Layer 5 of a small transformer language model trained on English Wikipedia (9 layers, counted from 0, width 128). Numbers have three digits each and are written without spaces.
A neuron adds its activation times its output weights to the MLP's output. To switch it off is to set its activation to zero at one token and run the rest of the model.

Output weights of the MLP neurons that the questions are about. A number n stands for (n - 500) times 0.00045.
n1: 466620534449438429457460562643500445465533281637596163336620335739509431300460584782383573587550568452771672452402567295403338306612606344335525289929445251336161537488682393656357583413446491492508609565323575618318729731378337203509623408526496526404756378504543500752675562423303500606616574373629748384376401558554605171566540445462312427649451516572704672603483751653704534539702
n20: 472591579413285508715534575403600414475548492194310492587388520484608427390517451581476492419582382508263496519608372570421448701544307743512419438516441402600508363247627381649492250520535606449855344589559143386379591496326704644488567472256292421598751462290332584466545640677614474389431675758467463612376333760573249508558489547217402665537532567597345527361757541578521500791536
n37: 632447269754481677173682335500448527540312776466455375766568649453605453674512608598661445632598324602437340689577448591456426512702427435374492294461428550359515470590407422641609575425538452282684656611344553252280630485768662496504620520401687211579368300613430496471547680291484557396455413525342452366546577452504508415496496380388496278425563622646549173335743328528496576386403
n39: 532756354500531346657414500400584691321299492685550338599577600315549528564329504331472413604685590536610563522297673628392468608492465277620469581623768586356619504759645645456740538787519695664570319706689388485545559729347372496586417645581512476480226533631472366666617463609362631705565561651521496384636650299576512441393714504465630407779637390608230383409575369764676352581528
n64: 267411301376476357446480548482710591548492432625612528474521344236541431643481489576403497507458362558757481617440496531530550435303405408343493410403395542716427558400569400446541459398663489588527610682470396626517511493558398451581447318500647504489511583660389569313562500834303398436400679553597607546282391785445641675438450183321760678474603334473570440457770570441541251333636
n68: 500496569431554649557428449444490377539132416429463385630510514662319363576317392292349725581378504511450625454177655585533451683563448390573591436434486455416463394570453520395798483635585511569477673482456490626559369623458417674766458599422609545439443427534350560500521403700550557783423532461446356710344559586423616542288591746310454530461452306552497394466455543504648381528178
n92: 634349557443592600504582504565676744285635267507574374377518546411484643318584413693500377437307400585262799525810536589611485257511300481556290791420324492389463471665342452485444470570637508485380654562371440500551508485272432541469447574453431546656413681537718654382309590386375367508666488592337512438324283571522586629592386573445438613461403443809675721579390492383484253361354
n110: 399553781388193606650478504367731714603415325583519349303549347335488614459276323520488566395530324582429566464779391561515577617317630324617226781601473763406429622452451493359358564504504413355511479800397443419467653344351565553564546512726430562532532427424547511467603288402361457673732579435427564408400488215545626585564450753707460512267174629562651553504431536432332610567465
n151: 292686678673652625572512176387296500611422550278492330500484391508388475976504702647496646440379538622711360434301267399496504458687447435587400584225467390613725532320328636706730512437577500549446601534570621330457553272508574366581657665360487661640363356322512344380762564510508515545572470442565629473504544530520337330199423513574674205441543508375480374368521607683655362702166
n153: 474477478389522453394433414560504478277541616671354438585776667477461337582512682565508514598653351470371563388605543577771612591309592441473645482526456529274431550370547568387605344653558588433337579420413365807571393511508491441427359416622455478240658532241406360536725446419577208559428477566481554456704355333561471276500462772529374885504543347528562654283433535458485819534421
n202: 488496472651446496374410525629735524644280592605531496471364330549641577481643193764641374263500514536442703703629558469398528690368330610500477307392453409577283611230643423512579550361473369611385165516767640477432662437317452449496265471729456560443455492336388504384586516409598581631326390493421446465277563467300587576477563487478422538541458318688465406653798681377359453122866
n204: 557328572676461394328595626317364437265820331570343629600512520333617280604322412508313600418571747431697517402769341335447536370246552488462601336335638234626484853547585376557462426541226393584638483557517551677523396516435433326762648521558565500319620475398536632621656429679442426444383405500416263391573449425450556460516305543518409376669551302417500563289132413661296705365492
n256: 610564622464445532815588475558645548462509427322615655436520446483403628562526394322611574544492672574594806224542398623373602368692287456151370508578312408504476562571653453418258713463262462319466344301418536438608597428810466348387646720412484589483307474460663257710404664627492425447555288610436500786360551432410713496322299657441821470879364345546611616603443462667365460488553
n300: 387232448460457469337572793532481544661691500531531586416250308602793854638437209455642511457433619589593640258731425563689484427448587417668457348528551381646313749577574322618500519623590484405302347557440418630466405512675821276541380611434597612327575530410286411491447653548484504556578348522596350222392720554260330620605522517536541150619491414579359307412500740479292401529492
n369: 404504456621507425627646381757493525474492459518514496423840500597450743638411676635489514475432592500493512334658496478451684474367427664384575414400562660563471546599368340418604661519611304307517426673605428454762504496302650446344338429428522375443549484612563567690508321225742785804346594445454389576468717382575464331557558662914421375323325603472586533504540584523573590448507
n459: 530668855534500230607387484678478308693376628467408661742584443759371439565409547451648511475313513428493655539719644493458421606511619611602598478477555585341351657486381486534394558366621677519455556523722416496418329666477545515794765366400591493504283682701534522645515442545358431705533423608535457541311480535435356567431538468742285584308522678493288493241672519388531423290670

Each question names a token from some text and the token that comes next. It shows the activations a of the neurons there, in the order above. A number n stands for (n - 500) times 0.072.

Then comes g, the gradient of the next token's log-probability with respect to the MLP's output, scaled to length 1. A neuron's effect is roughly proportional to its activation times (output weights . g). A number n stands for (n - 500) times 0.00085.

"um", then " |"
a: 500500500526500500500648508500500500500500500500
g: 544405533552425490382619485448698558550464270693494464452516569499556466543832644568524516510478721600395556432650355443528541614467548492470514448517496441525738441554542406420542533725566585475572762750468447605447538378436558510245674438352656505447647518507454696443526755521511430533384536484403504656397435344565258504462530568494545318526406496472557515341557522658377469477429
Which neuron, switched off, lowers the next token's probability most? n110

"n", then "os"
a: 500500519500500506585500500647500500502500500500
g: 597519695587594328399538395587493560499361429585417525473660457397356490586652559480211374417517307572576514702370463542438494556378578443571438581398526336531513605520595592451549432517533479569551422562698414529659570575464517423477552558562310381361381611486635405472567464380378291743577492638458528576350529518605536431652550341628494538437475696589523759748613436405596454309560
Which neuron, switched off, lowers the next token's probability most? n92

"z", then "P"
a: 528500500500500500500500500500500500500500501500
g: 398464525510533551524406419498410303660468586473318508503385477533512572381410432678668432421639583817414698694392441495510620425571554574567482386666424443457595493447531542486506629479561529454446410549500476434235524560412516413428502418628601531447488345477593294599550561592626416529308623657598596449473428415426509470625362664308544409427325478406370413662606291210544645422535
Which neuron, switched off, lowers the next token's probability most? n1

"v", then "ed"
a: 516500500500500500500502500720500500500500508500
g: 520383551496456592595514520579574236583365513361302542565218540563497577432533560384514602626518539440625367453508523421504469382452429460595395497464497595265576492528534520510562737456566690416552627519208475618708560597401634490417439621346394500533552574416358368472464391477759499571366504676341566619320352516420586642406508529510480598414458478682585397508395422343544649454332
Which neuron, switched off, raises the next token's probability most? n1

"d", then "ri"
a: 500500522577500538500500500500500500522500508500
g: 471563495391466451570734654503531580605558635399415502590494627507515419539642599539513464533644524251484529467606613641487486442538630521511488559495698709588662558567610501430341435680368414667634604597517602640641505492311446484381492550609373302473392622453624412495517550464558400433428737550603507618739392594742447592585442572493558830525432452422512395385658498500603637484542
Which neuron, switched off, lowers the next token's probability most? n39

":", then " "
a: 500500500500502500500500574500500500500500500500
g: 555494601516483493512536630527603317452584473399522349390423307389358340556536407399464583573376518452667530331465424355468592554502449284301559323683496545482603679402355563534578537668550355508442498273603579648596436453522472421465381657515402262573453631304338564461308532493507381603442652549603628501454469538465425578557580645499594537632473386330611381479349246508619409437425
Which neuron, switched off, lowers the next token's probability most? n151

"b", then "s"
a: 500500500556500500519500500500892500500500500500
g: 552607491570361346389370552542516671469517551215488481635549363636450505498485651566423507388427377502545780576723444601420614609441607475598615406468453528593420491291707639367465508389523722552552476417390454532574520503565384513785447424636514625449619496393525519503351674369456456521353441557473555425466523475517742430439427513609474583366452330548528277573466617430412386636686
Which neuron, switched off, lowers the next token's probability most? n202

"in", then "es"
a: 500500500503500500500500594531500500500500512622
g: 579683560413598358609378817722424544534318717536380624543517355500349376557521513507493534630527617366399695629447465563617641488545425488616375492631579723452429491497392541369276479484630609511453489559553562468455728630591531512462320493482509554517570596726382595358504564594573493604682396397671557411397413459363327593525547525357586589396600562523316572435473486525450539472530
Which neuron, switched off, lowers the next token's probability most? n459

"s", then "it"
a: 535500500500500506500500500500500500501620500500
g: 577416651486485307595550344494667538449693274395460656513365491503451672557648440535551463405510541449535370386655692549560574349282514523336382463545520452354532603478567503761534547530498381667553405644557440459347513426430586437653407522664460496463569411516547417347488443520521557475188400609395448417382606517327475519604521706515468337477602393661523299512568265599449483540547
Which neuron, switched off, lowers the next token's probability most? n300

"ub", then "st"
a: 500669500509500500506500500500503500500583500500
g: 624485632421226596548450608522516548365384601552520396478427486394469639429553466589457646325470546487604321447367502713429430448475404615535375688432502571445593407428378439690579413385428585605536447531374365642427433383407498416523598438497439457662330390374403537490630519613567661696543466622631528484417380571499431283408308534591409526714508345575539601591197482409287472427462
Which neuron, switched off, lowers the next token's probability most? n20

"ov", then "el"
a: 600501500500500500500500557500500500500500583500
g: 419722528613489414584228685508484452613668637430419457337347463515303281576294466574592521400390613478509572402635528492398582547621447366498362670697520313473391656657611560501481417435290546608545438468436495344398570566392379492350605391602447373528617374558498561571442498659460496607511545397448591608498442480400409526499565591412548531414789630472462575525482609315513335456581
Which neuron, switched off, lowers the next token's probability most? n1

"v", then "ent"
a: 500500500629500500500500500500510500510502503500
g: 420588381519571377505539318401435378298414350581342603784513405567517557434574306459559545323482439526588522582597478408580584503501575524703472494478488476529529507418649551548497440514497524587391401291557454501573564447617416430589617442696452521681587800475476274480649511513570687718496472565450690489421628404385433608535418637548664400470601615590508461306590731506437290538428
Which neuron, switched off, lowers the next token's probability most? n39

"an", then " H"
a: 500500500500500500562504500529500520500500500513
g: 485582514519548608699433629502418519578654598301642631375494410746532552493524564477646493546554569732603470540705388534424420422546697442620375582666385518463663653470422467389601307532643543563350498559443553431604457487467553574545479381410542715516555392579459283427206595603462544557588550554651346400463609437555565574498636441393565482599626323631600577448541605270593427616468
Which neuron, switched off, lowers the next token's probability most? n92

"s", then " ("
a: 500500500500598500500500532500500500500500502500
g: 680628544527450423631443603433481332495564569375346518696516457418634460561357453348584606447557692622523520425425496598574450517424533636490494471557522282378494380662270434670528473495494400578562512638516470350575426505391560596483394450643508523325407641694495696513681744469387452646333501567537683425558531388643527295597569572352515406375386397613717411381673507492472550399477
Which neuron, switched off, raises the next token's probability most? n64

"ent", then " he"
a: 500500500500500500500500500500558502522500500500
g: 394502489548628534608774535616349449445320469599333465536423712439552501469558578624397538311574461512469546441418591608650502299593487433381420523562457588593552357515600425545518628712569754690433552591369546424539530811293500581549507523485372385510549397438468677416452511541387483414521450401440300577449484508536567445449719550473359660454641468536487407364397613452339427449245
Which neuron, switched off, raises the next token's probability most? n202

"3", then " at"
a: 500500500500500575500500500500500500500500500500
g: 430582625454314369710334517319435379636437587383391520556493490321382467566475636522558517607531371512538498284664600652441280551361411561631584348455458608530493330609427589534656515688587487453536377585345296652583554771458480536541401581488554482510510518445495446575523623426467471848518688351519700555478548518660593438524467471409510572565452745477526535534560480503450432475629
Which neuron, switched off, lowers the next token's probability most? n68

"un", then "c"
a: 500500553555500500500500500500500513500666567500
g: 465298416600466552576336591443362438481859653320473317554549477674374411351360363350483499399475347436406648352612487617558385553432636556549539559389510443297398484402564615382516443483325550500604596560319437458398686480432447514681434398674599478666488400463597507441338554521453399464479481259582343617513480473499270358514471456413492661584490617575508448485424565455443505480633
Which neuron, switched off, raises the next token's probability most? n369

"as", then "e"
a: 500500500505500500629500500500500500500500500500
g: 434806498434582471491569546637514414464510384476331464484531314440423454348559403463616434483610614437394508483461554456412516542623540218463375555434459599404440314510291429619545414515668269551332471513686546530463453406534631639283514525575490277366438584705571508298471475413446322367607340462442465489502396589564343459488678425461498639397562543493252598335427481417407543447401
Which neuron, switched off, lowers the next token's probability most? n92

" ", then "201"
a: 500500500500511576500500500500500500500500500500
g: 302468445413488605452548370511558600529438395506564526645695424547521609585476624617368474407610497528347357730404435616509566621401557375541526559444540511603719472522408590507499630669387483558640565495513451387499307595410360417670313417482412381508635315611447528441417706537461468530444176356307507447608567393399571568538711470495405477302469419546572479383421484498373269343404
Which neuron, switched off, lowers the next token's probability most? n68

"al", then " the"
a: 500500500500780500500536500500500506500500500546
g: 550284495518527398400329565565473522434320544334800503698570527428374485428612425664540422500432637227398374583684686490479532367439493537653531608491468517597386565548485615307395526589597678362478416310404424521671390477563542667471476396537550448400516344528321518551587451610372499519485315454515570329526542508356664506478344339587443372424618450475350535573491582413397322547473
Which neuron, switched off, raises the next token's probability most? n110

"ed", then " by"
a: 500500500500500521500500500500629504500500501500
g: 641549351623649592524699505558516512613389615473617716497319508594425574583610518336434423419357465586429310634617377589519448588748384375549408556547425446396489353667557611481301351530683494532450538561512481502426491395645445357560549576427423318325596534547707557651673546469440397396565521352566588240437445537558572505534619581504451357531464611685708423480437508640503477534651
Which neuron, switched off, raises the next token's probability most? n202

"is", then "ord"
a: 500500500500500500533500500500500500500552500500
g: 484533616547430530492538416452484491601234377558526535369423606514601417470509602487459513599631546461646394606376639407621660503617399633434476584658598329492558387667386496345644458534632262624340499333670672361500571519550479564408341442528422486626441654356549323494544307681547526405314409432589390506364468705501624586358445617533498418543565498580636438412560548628333608525291
Which neuron, switched off, raises the next token's probability most? n300